Layer 4 of a small transformer language model trained on English Wikipedia (14 layers, counted from 0, width 128).
A neuron's activation on a vector x is GELU(weights . x + bias), where the dot is the dot product.

Input weights of the MLP neurons that the questions are about. A number n stands for (n - 500) times 0.0018.
n25 (bias -0.074): 442 454 384 464 504 433 465 574 712 333 518 481 603 397 645 292 409 448 494 200 533 557 637 399 552 555 308 377 642 358 417 614 391 748 511 566 597 462 360 447 558 578 514 299 536 417 365 540 475 500 351 475 548 258 485 532 479 296 660 557 208 496 349 390 654 419 408 322 388 663 475 430 462 613 245 611 299 573 657 431 424 585 353 548 526 669 699 570 480 399 460 416 439 575 419 490 540 555 687 663 625 450 458 525 271 755 592 577 682 436 500 467 552 610 566 312 479 389 617 447 728 496 519 511 674 640 541 469
n38 (bias -0.101): 524 411 323 628 616 375 503 608 500 644 662 439 486 670 313 407 401 553 627 356 278 687 445 601 543 378 241 668 275 470 472 562 434 391 684 613 597 517 500 350 536 473 545 563 555 417 490 419 486 389 407 419 493 538 416 658 581 487 593 260 437 351 305 441 401 443 500 558 594 582 439 426 493 296 510 543 486 316 409 680 520 288 574 313 528 351 535 473 652 566 648 359 562 671 531 454 622 603 473 303 620 517 490 589 475 310 773 249 470 608 551 353 546 529 588 571 446 427 411 497 389 551 494 557 664 264 530 503
n60 (bias -0.089): 525 736 613 345 559 292 431 541 564 333 697 366 327 435 458 664 403 534 689 593 316 569 422 531 358 553 475 521 361 503 461 514 610 342 688 486 473 412 609 469 577 559 595 343 511 369 174 543 287 581 568 538 453 401 643 273 318 423 619 570 606 535 400 412 432 612 650 395 596 529 366 659 524 438 393 612 469 285 654 461 653 658 493 460 449 571 613 336 655 528 522 603 543 620 598 466 239 544 286 334 374 454 520 458 334 398 476 459 555 372 400 393 527 330 557 455 548 609 530 542 603 703 549 534 464 454 430 272
n71 (bias -0.070): 398 397 487 578 545 703 596 506 629 351 364 535 487 430 411 490 469 506 450 556 430 465 389 541 601 493 393 560 342 475 346 416 773 575 444 465 544 422 542 506 606 410 673 444 627 487 311 341 622 566 440 698 372 389 622 277 414 441 516 376 443 576 742 531 510 500 404 406 575 896 526 433 468 584 526 487 395 490 387 356 635 520 605 327 396 628 428 608 699 441 636 465 540 342 430 550 414 262 586 567 467 490 487 597 450 637 616 433 503 529 397 367 516 503 759 416 503 579 544 464 589 425 514 525 691 618 401 607
n106 (bias -0.139): 531 739 465 696 423 245 492 550 480 485 424 535 554 480 492 670 587 478 447 417 416 331 660 610 306 453 267 489 512 519 574 317 406 448 465 523 658 414 574 539 608 577 348 532 477 606 489 460 587 441 462 542 496 575 718 209 137 515 630 702 655 645 550 608 512 560 574 411 755 564 206 471 261 280 623 402 538 432 237 582 763 592 473 472 741 727 508 538 504 566 142 352 301 552 598 455 361 665 523 415 568 355 549 542 472 570 519 310 473 600 389 361 496 599 572 392 389 564 354 519 618 762 466 260 465 475 645 425
n111 (bias -0.041): 421 528 382 571 349 363 489 465 420 517 649 443 433 668 471 474 530 558 442 772 412 475 496 458 537 338 441 858 447 308 464 550 514 480 489 410 341 517 468 518 619 521 436 381 685 453 428 681 720 511 689 350 708 489 279 603 427 338 538 624 289 593 618 534 606 387 392 475 475 749 559 481 153 563 402 514 524 611 478 529 483 591 379 285 401 418 522 396 390 482 598 358 497 547 426 480 453 394 542 598 671 789 524 451 650 718 440 472 542 321 626 485 603 406 504 240 395 503 490 444 320 578 528 458 489 493 738 600
n119 (bias -0.097): 698 643 489 719 558 535 464 351 572 583 319 438 442 371 343 565 634 486 560 696 356 259 652 550 416 252 313 431 518 493 637 426 571 525 590 385 389 347 308 515 461 464 452 413 389 515 711 639 354 705 357 417 397 425 617 441 402 325 592 508 644 653 591 489 481 443 654 610 627 378 242 644 453 456 478 604 475 450 266 571 532 629 554 595 553 437 717 460 444 556 440 385 598 507 503 599 192 568 406 464 314 147 611 434 481 671 394 374 464 609 263 470 493 574 761 350 445 350 550 474 694 376 519 620 410 442 542 593
n124 (bias -0.107): 568 615 628 553 622 508 555 283 236 598 408 517 330 773 628 496 381 522 584 504 227 311 654 467 605 375 469 657 370 420 462 448 413 633 625 602 485 410 579 619 607 367 515 538 421 345 286 477 640 436 424 412 586 500 492 642 504 429 521 587 449 542 540 550 546 512 550 463 526 705 426 451 277 237 622 543 581 361 523 591 713 354 646 362 369 609 428 756 634 339 370 646 564 371 635 374 447 590 548 530 700 402 500 756 596 361 715 201 408 327 345 462 272 563 580 474 685 359 302 511 504 429 608 654 492 413 479 456
n125 (bias -0.084): 482 682 536 587 365 335 539 507 357 416 588 407 461 522 722 466 550 538 403 768 371 372 243 504 388 566 392 648 507 323 724 611 667 421 576 388 692 479 410 532 521 564 410 584 389 391 517 412 540 551 503 271 652 362 419 167 659 159 595 553 528 384 683 317 533 552 490 325 529 530 408 523 528 397 468 437 564 602 493 427 462 326 619 511 441 612 576 612 581 662 349 542 395 452 630 452 489 684 528 678 489 482 570 539 444 673 361 595 482 486 504 485 712 435 412 365 575 329 403 328 296 455 566 408 471 593 476 249
n136 (bias -0.065): 528 651 496 428 476 450 267 441 631 422 402 621 338 475 367 517 347 554 388 631 582 567 319 457 525 378 446 308 286 519 335 560 257 408 383 512 713 450 600 464 523 528 532 504 700 621 465 569 553 278 597 445 392 443 467 281 606 386 668 458 539 391 390 519 291 549 591 277 605 583 433 552 445 369 449 601 339 679 455 512 527 488 453 229 380 657 561 531 406 568 701 395 610 424 789 370 476 554 614 528 533 335 504 357 405 882 829 586 664 681 460 369 674 344 557 338 354 287 685 198 731 731 427 520 569 496 684 624
n215 (bias -0.112): 458 317 603 485 589 249 530 396 288 463 419 409 392 535 652 316 668 645 415 573 554 653 447 441 520 408 613 566 623 540 473 553 561 428 504 467 240 504 560 365 684 574 481 504 477 359 529 435 416 599 321 374 297 591 554 647 556 604 570 600 390 732 522 464 531 713 400 703 500 496 689 418 371 519 563 741 485 493 627 272 365 461 776 121 399 439 393 559 440 428 415 250 625 381 500 475 289 544 682 329 775 655 401 493 656 398 496 474 755 507 459 415 394 711 585 340 418 445 446 616 637 405 513 389 668 343 475 445
n233 (bias -0.116): 734 126 366 634 241 264 352 328 228 462 158 431 555 253 383 807 368 484 546 452 571 309 375 416 411 496 300 592 666 587 741 414 834 158 266 600 558 521 440 32 734 399 491 535 586 595 641 635 678 725 571 529 228 725 775 406 353 398 567 509 462 535 542 533 522 429 508 585 743 376 239 690 349 508 445 625 382 567 417 548 380 522 554 443 442 487 470 475 448 496 706 395 524 582 585 492 378 413 433 470 487 431 679 504 491 560 436 588 588 555 606 426 624 464 610 513 335 404 607 581 422 468 567 601 609 408 590 583
n264 (bias -0.094): 574 500 486 574 352 377 435 244 472 507 582 404 565 521 623 460 307 430 597 653 514 555 139 422 377 458 522 507 607 564 398 538 479 513 567 517 324 500 570 337 533 668 430 408 552 595 480 422 373 546 500 544 386 792 663 653 490 500 574 522 453 532 585 507 418 378 447 562 630 345 476 557 476 528 431 382 572 429 575 584 227 557 466 589 547 433 581 639 454 336 536 459 750 676 481 457 255 416 555 424 647 357 719 486 665 441 655 500 476 284 589 429 584 434 635 428 214 473 715 285 299 463 588 439 638 348 580 598
n298 (bias -0.058): 593 416 481 530 398 286 384 489 586 654 433 546 413 523 615 481 699 676 543 590 379 395 474 332 588 414 253 270 274 489 581 474 411 359 370 318 539 525 449 453 398 518 511 440 441 444 397 474 381 418 578 644 461 378 545 452 460 507 453 706 575 563 608 631 447 545 552 306 700 761 716 679 582 391 431 738 518 418 624 430 599 677 672 530 579 526 404 604 738 441 665 453 625 356 503 335 537 479 529 511 410 629 504 613 553 529 642 268 690 746 667 541 621 779 755 250 435 557 306 515 671 569 503 550 507 398 419 386
n324 (bias -0.142): 335 479 435 470 632 281 228 601 452 374 262 531 445 677 578 724 495 529 399 122 403 398 530 576 317 671 433 702 521 438 686 569 709 488 613 655 529 434 522 586 776 623 496 430 380 530 404 289 360 613 392 534 463 583 671 307 348 153 570 518 567 509 893 604 562 482 803 333 709 553 420 458 504 517 453 387 381 555 535 413 508 575 407 606 309 444 765 664 678 258 416 471 459 311 407 554 474 662 614 394 672 504 654 517 522 388 410 492 378 245 291 372 479 595 399 236 440 634 247 384 522 495 575 458 731 472 870 621
n341 (bias -0.028): 631 392 362 421 426 475 598 426 521 550 538 397 220 339 514 500 384 647 586 622 451 483 634 540 394 233 391 333 466 507 541 500 479 520 566 596 553 484 664 436 484 510 428 517 445 507 225 434 583 531 536 450 428 524 319 412 564 549 595 648 410 576 627 799 378 560 555 357 441 405 604 363 460 473 449 566 567 656 580 655 576 742 427 402 500 359 738 600 555 510 503 284 661 480 614 572 375 414 534 652 332 644 569 456 356 455 415 437 500 443 358 427 427 522 493 578 301 583 638 456 659 823 461 353 625 475 738 480
n347 (bias -0.094): 477 590 401 584 481 626 563 355 380 577 226 322 407 597 519 425 657 518 306 519 527 399 397 577 484 373 422 578 680 507 622 485 431 667 584 518 346 398 409 384 424 511 637 257 576 576 669 450 531 534 193 567 384 283 646 440 329 547 554 444 394 580 652 711 422 593 579 726 515 640 571 557 511 302 507 742 340 695 593 309 350 395 806 539 414 424 481 644 624 496 616 563 654 572 681 630 662 383 641 440 484 413 551 564 313 614 534 375 581 332 496 411 350 344 597 104 466 430 587 384 531 504 553 596 412 458 377 603
n352 (bias -0.054): 337 450 404 605 572 507 528 422 445 278 442 461 560 493 510 451 197 397 671 403 565 456 427 349 599 664 507 429 626 537 627 614 490 360 516 491 383 393 668 525 633 634 570 532 297 497 420 552 516 481 558 534 412 510 568 374 407 413 660 430 482 679 463 473 146 516 557 497 609 392 350 503 608 447 544 521 556 577 643 554 353 474 528 523 369 452 631 509 634 297 513 568 422 563 643 536 300 579 519 347 728 484 647 513 523 405 418 380 391 384 453 451 378 436 584 466 525 500 540 613 413 457 434 690 516 435 400 328
n364 (bias -0.061): 414 449 304 799 591 564 618 450 629 291 490 515 456 686 621 574 627 523 608 430 328 500 390 570 390 379 444 497 385 500 565 633 552 444 531 573 460 372 582 442 474 473 582 476 718 555 258 368 483 452 338 380 589 500 319 503 678 636 587 478 348 721 507 293 448 465 332 398 631 796 621 530 473 432 389 602 487 370 647 562 576 398 797 482 581 342 428 563 484 233 573 527 413 497 583 395 677 431 674 507 696 527 550 615 609 479 524 344 493 463 524 382 530 496 549 328 638 493 457 459 410 428 479 620 358 437 419 487

Each question shows a token from some text and the vector x that enters the MLP there. A number n stands for (n - 500) times 0.019.

"Democratic ": 451 480 539 402 532 499 489 559 543 481 490 504 505 481 529 498 542 534 481 487 528 554 552 528 433 553 540 508 546 533 507 548 543 463 502 545 502 526 463 525 507 544 492 468 525 535 496 478 520 519 486 488 493 446 439 541 558 553 127 497 463 498 534 465 525 506 485 527 353 481 542 479 541 538 507 537 525 491 448 564 519 517 549 497 508 468 429 478 478 485 486 516 545 498 460 505 553 477 489 479 539 505 419 469 545 419 569 492 547 503 498 705 469 473 449 579 528 488 489 502 518 457 473 454 448 508 492 542
Which neuron lights up most? n215

"leaving ": 488 508 482 398 512 518 482 574 456 513 458 511 538 455 515 509 464 481 488 481 534 555 523 477 570 529 499 461 531 488 417 533 475 555 543 493 502 511 488 512 475 491 554 436 493 521 519 521 500 505 526 500 509 487 508 475 541 484 99 501 497 435 464 517 551 443 479 476 472 524 501 520 520 494 534 545 420 487 498 490 513 519 454 572 508 489 464 530 494 530 544 534 512 423 532 514 511 545 542 546 465 530 459 511 494 518 550 559 512 547 490 548 516 488 526 517 460 519 529 545 512 507 436 510 492 532 477 492
Which two neurons fire most, strongest first? n25, n298

"04 ": 483 554 536 441 505 468 518 545 495 523 507 504 519 495 462 558 451 520 517 538 545 504 554 483 473 502 493 528 521 560 472 536 481 480 527 487 531 452 499 495 413 431 464 610 487 563 556 488 495 500 476 526 582 546 530 498 463 521 125 512 489 487 459 536 522 500 506 477 498 429 484 534 515 512 507 402 485 466 442 556 557 465 507 530 546 492 567 466 448 553 456 482 501 496 469 517 489 533 490 564 526 467 459 426 474 423 493 539 510 508 513 547 488 481 518 539 459 554 496 581 489 476 446 480 505 528 536 546
Which neuron lights up most? n106

"a ": 432 514 516 517 504 494 517 483 541 500 525 521 495 504 500 525 563 456 491 531 550 488 505 539 481 511 516 494 533 543 513 508 476 504 464 447 494 560 503 513 510 434 448 541 534 543 497 496 503 481 494 510 520 459 497 521 506 497 67 468 489 498 462 527 538 478 490 490 498 492 452 499 512 524 524 480 472 534 481 535 555 472 517 539 520 511 487 456 485 569 470 497 515 481 488 498 508 478 478 510 549 494 559 547 475 502 500 474 518 523 519 689 500 528 545 409 507 522 484 481 481 532 495 498 474 487 475 504
The most active neuron and its activation: n298, at about 1.2

"her ": 431 581 531 483 491 487 443 521 475 487 534 500 505 504 478 514 571 481 475 556 509 490 536 446 540 564 504 492 470 494 522 487 486 569 546 492 500 525 500 511 441 525 452 485 495 566 483 478 522 474 492 525 587 436 513 499 489 491 117 548 499 450 520 450 501 543 505 502 465 494 508 532 491 539 552 517 590 526 464 486 491 539 549 590 444 532 518 498 502 560 485 489 413 464 476 467 455 525 558 511 501 524 467 488 491 499 463 542 529 511 522 671 485 527 513 450 511 434 497 573 495 495 512 494 504 547 464 507
The most active neuron and its activation: n125, at about 2.6

"European ": 519 499 500 566 533 478 577 552 516 525 516 521 520 488 482 433 563 493 473 483 508 519 537 528 527 588 465 493 488 502 554 497 494 480 521 506 512 492 541 456 450 501 480 540 552 531 514 501 484 518 533 491 558 507 476 546 513 513 105 454 469 496 494 469 503 559 508 562 395 441 526 478 516 506 531 526 489 457 524 519 527 481 541 530 509 482 430 457 464 480 484 531 528 464 450 478 534 472 489 487 547 545 399 443 520 454 520 521 514 474 523 640 469 576 458 551 483 502 507 557 527 435 476 480 482 500 502 562
The most active neuron and its activation: n215, at about 1.2

"er": 474 505 456 465 507 541 463 559 489 464 498 539 513 467 489 519 502 425 481 546 543 568 524 522 489 510 557 510 508 527 514 516 440 576 490 484 539 525 452 542 460 459 497 490 478 535 477 506 458 493 530 491 548 511 501 521 506 501 266 461 449 529 504 485 523 576 506 545 520 506 508 463 514 580 495 500 635 499 515 503 497 456 534 560 452 538 486 471 424 465 506 449 475 441 503 604 553 493 490 498 554 503 459 463 501 541 458 559 518 496 544 477 554 513 547 425 508 445 474 592 534 443 180 539 525 538 469 521
Which neuron lights up most? n25

"Plot": 453 495 522 530 544 574 437 552 515 491 485 519 501 478 468 515 483 385 507 498 564 554 527 551 476 478 537 464 535 584 497 503 492 511 520 516 463 543 510 512 491 445 545 452 547 537 451 430 572 481 511 471 563 445 590 498 496 441 259 571 473 511 516 475 504 486 492 479 481 441 555 534 590 558 502 539 594 535 556 478 427 423 496 532 390 510 562 498 449 482 561 504 453 460 519 551 461 500 530 506 535 463 451 511 434 528 506 540 477 459 482 611 487 491 530 475 537 515 522 483 577 466 249 525 497 537 443 539
Which neuron lights up most? n25

"sh": 450 572 528 442 533 456 554 487 509 493 545 539 520 510 463 478 527 460 494 485 578 445 583 493 466 525 519 445 501 550 440 542 479 497 534 455 534 524 470 590 427 420 555 521 513 561 540 524 483 452 536 483 612 503 540 476 488 562 381 454 522 518 540 497 497 530 503 431 441 530 503 475 537 451 490 456 523 522 484 549 552 592 482 441 525 530 485 484 400 494 429 474 488 468 459 541 480 492 467 566 444 535 437 450 537 569 511 550 510 490 527 597 498 538 460 546 526 469 549 436 517 560 152 494 481 555 510 444
The three highest activations, in order: n136, n106, n341

"his ": 446 582 514 477 505 469 483 553 481 481 525 507 511 489 494 480 550 454 487 538 490 520 541 454 506 541 546 477 523 461 477 515 491 549 534 489 490 553 523 481 489 517 454 519 529 556 515 455 519 450 506 516 593 464 502 512 501 485 104 528 510 483 482 519 511 507 504 484 404 465 499 524 505 568 569 499 577 530 463 494 532 532 527 532 440 537 505 485 490 539 507 497 457 447 463 468 410 511 574 512 511 561 467 509 489 506 473 558 508 492 508 659 530 506 502 435 471 434 504 541 515 478 510 488 484 567 485 489
The most active neuron and its activation: n111, at about 1.4

"Pot": 509 515 530 458 468 527 417 571 528 475 509 542 494 500 513 474 499 491 498 453 554 566 543 495 469 506 542 534 547 540 512 569 440 465 469 521 518 522 501 511 413 418 507 475 527 527 493 521 498 491 539 456 549 417 508 471 478 497 275 542 435 482 501 471 509 472 474 498 451 517 509 507 489 559 479 507 517 498 557 578 455 546 500 504 498 556 521 477 399 525 517 529 563 464 481 498 500 488 538 525 523 569 442 455 483 519 564 506 507 547 522 619 514 501 519 530 536 494 539 504 560 501 168 498 473 580 461 509
Which neuron lights up most? n25

"bus": 524 504 438 469 509 582 578 484 509 451 466 540 508 504 489 507 506 399 474 504 544 550 504 547 417 521 625 493 519 663 520 502 489 500 527 524 481 516 519 505 457 422 537 465 501 527 498 496 468 458 481 517 522 452 533 439 470 551 278 468 492 549 503 509 516 534 491 499 461 557 504 482 554 514 493 542 549 505 536 491 454 497 439 621 472 524 435 469 466 513 459 498 506 460 502 542 540 489 513 513 490 522 493 517 505 457 489 528 463 506 508 526 433 512 596 502 562 557 514 641 519 530 200 519 459 574 459 481
Which neuron lights up most? n347

"on ": 491 554 518 507 482 489 470 539 504 535 507 478 459 466 449 533 461 397 488 482 528 530 536 490 477 546 577 431 442 518 495 535 471 495 488 470 532 520 563 539 479 505 493 484 466 529 490 528 449 490 554 519 514 498 539 488 527 535 95 468 490 489 484 476 467 526 510 454 480 495 524 506 580 526 503 470 527 481 482 490 493 481 550 461 480 502 522 530 521 531 520 540 500 492 554 486 551 524 502 540 536 446 524 458 533 571 523 533 444 525 477 563 512 468 562 573 524 509 540 489 525 446 506 497 492 505 451 514
Which neuron lights up most? n136

"me": 456 475 512 496 540 523 545 592 509 525 498 550 520 488 480 569 586 484 484 469 556 461 535 529 461 558 534 453 525 540 555 528 434 525 521 494 538 479 481 508 398 523 488 496 498 562 553 586 495 489 527 495 571 478 523 513 514 519 342 496 539 533 506 443 480 507 478 486 532 468 412 481 514 479 530 509 591 481 478 479 502 516 494 553 504 577 471 506 331 538 422 491 442 483 494 454 536 509 473 465 491 461 521 517 552 477 512 497 490 465 543 421 535 489 491 531 562 489 509 532 529 557 143 498 509 552 492 480
Which neuron lights up most? n106

"or": 518 464 428 509 429 508 503 500 471 524 495 540 470 465 533 499 489 414 476 509 616 600 539 498 515 497 535 536 477 528 518 537 446 500 462 529 542 564 453 472 450 430 457 528 428 485 472 478 488 528 506 494 525 532 441 491 479 463 342 497 473 497 497 518 522 496 459 511 527 541 521 446 499 567 522 497 637 518 556 523 475 547 487 609 426 551 464 470 422 443 531 442 493 451 506 587 589 518 504 513 609 494 531 445 498 486 454 544 522 535 559 571 509 542 514 441 527 502 519 498 472 581 205 537 480 550 505 498
The three highest activations, in order: n111, n25, n341

"love ": 494 479 514 466 512 518 534 536 491 519 499 526 518 480 516 530 520 523 474 480 651 528 495 483 473 557 547 472 486 556 482 545 530 461 533 470 491 553 474 486 450 501 533 421 493 555 525 493 558 434 532 535 504 492 485 498 499 496 141 472 556 450 514 495 562 484 456 495 398 530 529 469 549 502 532 567 525 537 496 441 496 419 542 603 456 572 422 538 506 440 523 527 498 486 509 493 511 524 490 522 481 431 508 450 486 460 547 501 483 451 508 631 434 513 477 463 535 531 523 437 467 527 479 514 443 529 468 567
Which neuron lights up most? n347

"to ": 451 571 540 488 463 455 479 508 468 532 537 507 569 482 481 513 443 464 498 465 435 498 452 547 516 540 497 498 480 510 459 517 497 446 533 491 520 541 489 479 492 462 534 520 469 474 488 505 523 500 541 535 473 516 498 427 534 530 113 505 538 517 520 467 464 485 520 493 459 453 527 503 533 501 518 528 546 528 574 480 493 512 528 540 544 523 459 532 545 496 530 498 542 436 573 537 540 506 480 489 468 478 469 526 475 463 443 558 459 527 527 476 516 522 454 533 515 557 504 488 480 518 497 529 467 582 499 453
The most active neuron and its activation: n125, at about 1.2

"kn": 527 569 523 439 540 498 484 489 533 534 505 552 504 541 459 537 464 472 485 540 507 528 421 536 407 538 591 465 462 607 462 530 534 452 537 502 543 489 494 569 385 448 477 485 507 520 548 517 463 506 525 479 546 444 514 470 547 543 337 529 551 531 414 458 540 563 529 481 558 452 464 547 561 472 508 484 517 479 460 474 467 567 505 534 450 544 484 460 405 578 460 489 452 494 538 498 538 516 477 524 490 463 502 503 530 506 488 603 506 447 487 573 482 487 558 579 513 538 483 449 486 577 198 486 526 606 451 459
The most active neuron and its activation: n60, at about 2.6

"past ": 523 526 491 458 488 484 480 539 496 518 473 494 484 512 508 525 489 524 482 508 503 499 527 467 519 528 517 465 474 519 517 514 496 526 569 506 503 497 521 507 475 522 491 470 445 534 481 498 499 490 520 519 558 535 503 522 509 548 78 526 491 438 514 473 522 467 514 484 480 542 550 505 575 500 529 527 472 495 508 471 498 474 510 544 470 488 500 492 545 482 543 513 488 475 506 495 567 530 549 531 511 491 533 501 461 445 510 523 485 407 519 602 481 513 491 433 487 535 505 480 497 576 485 470 523 504 494 563
The three highest activations, in order: n298, n324, n347

"er ": 499 535 498 475 496 562 459 495 491 519 474 527 475 538 503 509 544 452 470 522 555 540 469 511 538 521 604 533 521 567 470 505 508 542 512 473 544 525 505 558 466 466 500 494 529 545 494 495 460 488 487 505 511 444 477 558 478 524 71 482 522 517 520 487 531 496 501 552 459 497 528 450 475 531 522 513 515 512 483 539 464 452 495 530 455 534 431 492 484 552 452 507 473 449 498 538 518 480 499 510 533 513 452 474 507 523 477 528 528 488 512 489 480 575 537 467 491 491 484 556 501 434 473 516 514 520 471 566
The three highest activations, in order: n215, n347, n71

"-": 516 457 461 517 457 487 556 480 476 531 521 540 475 481 485 576 498 507 478 558 566 539 482 479 437 506 440 574 530 492 468 507 496 567 519 497 494 543 463 518 459 515 508 587 475 559 497 448 505 501 556 489 506 521 503 495 513 553 129 487 562 505 521 460 463 461 505 585 437 514 546 507 494 535 555 480 562 477 516 479 482 535 488 494 484 433 473 537 512 502 518 485 499 493 498 496 555 475 511 532 518 482 477 459 551 471 503 458 513 482 479 598 471 587 485 448 516 509 457 488 425 480 412 518 526 541 530 530
The three highest activations, in order: n111, n264, n298

"\n\n": 503 483 513 525 523 501 508 487 497 541 501 477 532 503 465 475 511 459 574 494 541 588 479 518 505 512 517 501 502 557 489 596 535 542 547 505 496 549 499 530 437 453 501 528 473 517 476 516 500 482 507 510 570 513 531 496 520 487 182 475 467 462 512 492 509 476 461 511 524 451 468 507 529 521 488 539 535 509 480 506 455 466 499 500 446 531 536 504 499 494 529 522 481 453 453 500 481 480 505 514 449 527 500 464 513 430 531 462 459 492 545 549 539 469 512 451 505 475 500 507 480 523 501 498 410 481 512 548
The most active neuron and its activation: n264, at about 0.44

"Albanian ": 488 494 492 482 549 529 516 534 502 546 518 498 549 508 518 453 535 478 476 467 505 499 489 498 492 572 532 485 475 526 497 524 517 520 509 497 492 525 492 480 432 476 482 516 542 580 541 498 529 445 454 502 557 521 410 541 517 511 126 438 468 484 503 535 554 553 467 533 430 449 555 474 535 548 530 525 527 552 538 494 586 464 551 582 505 505 459 460 473 481 459 484 573 481 461 489 510 477 513 493 484 525 393 477 556 419 499 562 504 522 510 624 447 522 486 543 455 517 466 551 508 426 461 472 471 522 493 563
Which neuron lights up most? n215

"' ": 408 470 501 444 544 480 594 484 501 528 549 502 486 514 487 473 506 521 474 474 562 476 537 451 492 500 517 492 547 452 482 567 476 499 548 497 514 520 546 545 493 523 499 498 504 552 561 490 474 580 488 509 511 497 553 522 542 515 93 447 544 514 546 482 471 508 479 486 438 517 525 490 517 563 512 512 537 515 491 500 495 504 534 485 468 486 477 506 478 571 533 554 446 503 502 514 516 519 490 522 519 500 466 438 478 477 514 539 491 475 480 531 529 477 477 499 529 411 457 515 550 482 500 499 475 488 466 501
Which neuron lights up most? n215

"with ": 522 468 500 465 505 504 496 559 541 511 476 536 569 487 487 556 475 442 500 502 504 506 465 461 494 562 466 466 562 508 502 530 521 494 461 504 490 478 483 502 471 437 492 513 497 455 549 501 432 523 519 512 519 500 507 482 451 525 85 527 478 466 443 472 484 457 480 526 502 468 502 527 532 488 485 513 493 506 465 492 471 480 481 560 506 507 497 538 499 511 526 520 511 485 576 554 473 535 510 529 467 484 538 516 551 530 496 542 523 534 530 608 540 451 540 509 513 559 509 538 465 531 511 502 477 502 495 451
Which neuron lights up most? n233

"is": 420 480 428 498 499 512 477 565 510 464 545 537 498 509 475 496 550 425 496 489 502 541 534 509 463 484 546 484 494 535 498 494 429 575 478 463 511 531 484 508 400 422 461 499 471 544 497 561 493 536 562 464 544 490 515 535 522 477 351 495 493 547 592 520 554 550 473 480 500 530 512 459 530 526 493 458 623 492 492 597 530 584 442 527 510 536 532 529 363 459 421 422 515 452 517 543 553 481 466 486 475 539 544 481 537 509 521 536 498 530 527 494 516 503 518 504 552 419 536 586 552 551 180 521 480 525 491 418
The most active neuron and its activation: n341, at about 1.6

"then ": 491 486 474 451 465 500 450 513 527 499 496 538 535 492 465 538 505 519 488 497 485 523 525 569 483 515 416 519 464 504 515 489 497 499 533 516 510 518 514 518 487 494 530 511 483 502 497 521 502 508 529 516 498 512 535 525 508 482 40 497 505 492 544 506 496 495 531 488 517 496 496 484 498 516 511 461 523 496 510 527 511 514 467 538 472 498 481 502 529 500 515 494 443 495 523 497 496 512 482 474 510 552 484 470 495 494 513 532 519 502 504 506 524 541 495 491 492 505 475 500 530 545 483 500 516 516 513 550
Which neuron lights up most? n324

"would ": 480 547 530 488 499 478 485 556 486 475 498 517 558 517 457 467 464 518 488 459 457 485 533 556 525 581 467 472 461 531 453 482 527 472 492 559 523 507 507 505 519 491 516 545 518 529 497 547 507 534 526 555 514 438 459 481 550 466 101 549 498 500 531 442 489 475 508 445 472 507 490 505 569 489 511 506 495 505 495 541 533 492 489 520 463 472 452 519 520 575 498 477 504 435 562 521 503 550 488 547 517 500 441 516 503 503 448 539 492 492 515 559 504 505 442 518 515 520 504 519 471 572 446 522 487 581 488 467
The most active neuron and its activation: n125, at about 1.4

"her": 468 500 472 483 510 475 477 576 511 471 509 531 500 468 481 524 584 453 475 536 545 503 552 523 488 522 458 482 518 522 516 471 474 602 533 514 567 515 462 531 417 517 485 493 459 591 485 512 478 479 520 487 547 493 522 509 453 480 248 436 503 560 515 483 517 587 471 525 488 480 466 532 496 569 510 510 612 514 487 453 528 537 523 616 457 598 505 434 434 543 489 516 455 503 506 523 471 513 513 473 483 466 472 474 483 493 470 567 513 470 513 513 537 488 538 421 487 450 481 574 571 444 220 537 462 575 495 545
Which two neurons fire most, strongest first? n119, n106

".": 493 450 498 446 485 499 545 527 510 586 530 452 586 483 509 522 480 480 543 466 566 493 465 457 470 491 449 470 534 527 502 575 466 480 501 550 543 492 465 523 492 499 505 505 504 503 564 483 515 453 518 498 503 495 522 552 493 493 164 553 501 520 493 485 510 516 477 495 484 540 462 488 544 535 498 512 486 459 512 498 484 546 514 501 538 481 495 488 510 512 442 513 471 549 470 491 531 472 479 559 482 474 508 497 493 489 527 543 522 482 501 511 507 579 500 433 499 535 533 466 437 423 388 555 508 527 453 534
The three highest activations, in order: n25, n298, n264

"xi": 503 528 481 555 456 485 481 509 517 487 512 563 516 504 490 497 544 453 499 512 589 530 510 517 398 512 570 487 554 529 539 606 450 436 513 436 503 526 522 502 431 442 483 471 510 572 541 505 496 459 539 482 505 461 562 520 518 548 326 491 494 537 567 463 487 540 508 529 574 495 504 501 531 515 522 555 608 513 505 566 449 480 500 517 502 486 485 492 411 512 494 477 487 472 529 561 512 501 451 496 530 439 518 421 538 454 541 492 542 471 558 500 463 476 491 529 518 499 507 525 462 520 158 508 406 533 442 498
The most active neuron and its activation: n352, at about 1.2

"Flor": 473 492 524 519 484 462 411 559 551 500 545 532 454 481 466 534 560 481 507 438 531 523 496 537 459 516 535 491 552 560 543 501 461 521 462 557 541 512 464 463 401 454 502 480 521 502 517 520 476 468 545 425 551 461 484 523 483 496 273 505 446 512 478 495 495 552 479 549 388 486 517 492 547 541 492 552 563 514 490 518 539 511 506 592 473 611 571 489 382 472 480 515 521 492 507 524 524 487 486 415 476 465 511 478 443 491 557 535 550 521 539 588 483 478 459 495 526 489 537 503 582 470 223 501 429 628 470 570
Which neuron lights up most? n25

"worked ": 492 515 480 398 501 481 552 571 530 503 482 504 506 492 451 504 521 549 465 520 581 436 579 460 506 486 477 526 505 599 446 464 514 529 483 550 502 535 491 490 478 447 565 511 466 538 510 554 490 537 538 528 572 509 455 476 470 523 115 439 490 494 530 529 508 534 468 445 453 537 530 513 543 511 464 467 494 503 449 548 487 498 449 588 469 524 437 493 481 542 504 523 485 464 536 565 479 509 470 536 445 473 443 490 499 539 530 475 491 494 516 616 446 532 557 486 480 510 521 537 548 501 497 531 509 543 488 508
Which neuron lights up most? n71

"\n": 492 478 520 453 483 491 560 596 492 528 513 443 497 548 474 519 515 457 571 535 517 516 517 541 470 527 514 493 504 574 451 591 508 521 501 497 524 495 520 539 466 508 521 473 519 505 520 525 531 525 515 495 642 526 492 478 492 497 180 499 492 501 502 493 501 514 466 535 502 510 496 461 509 487 454 458 509 518 474 484 513 489 498 517 454 510 481 466 502 517 505 445 454 478 528 521 483 467 448 501 456 507 481 523 489 457 489 532 524 515 485 498 521 474 474 508 471 495 526 494 496 517 458 498 459 542 465 520
Which neuron lights up most? n111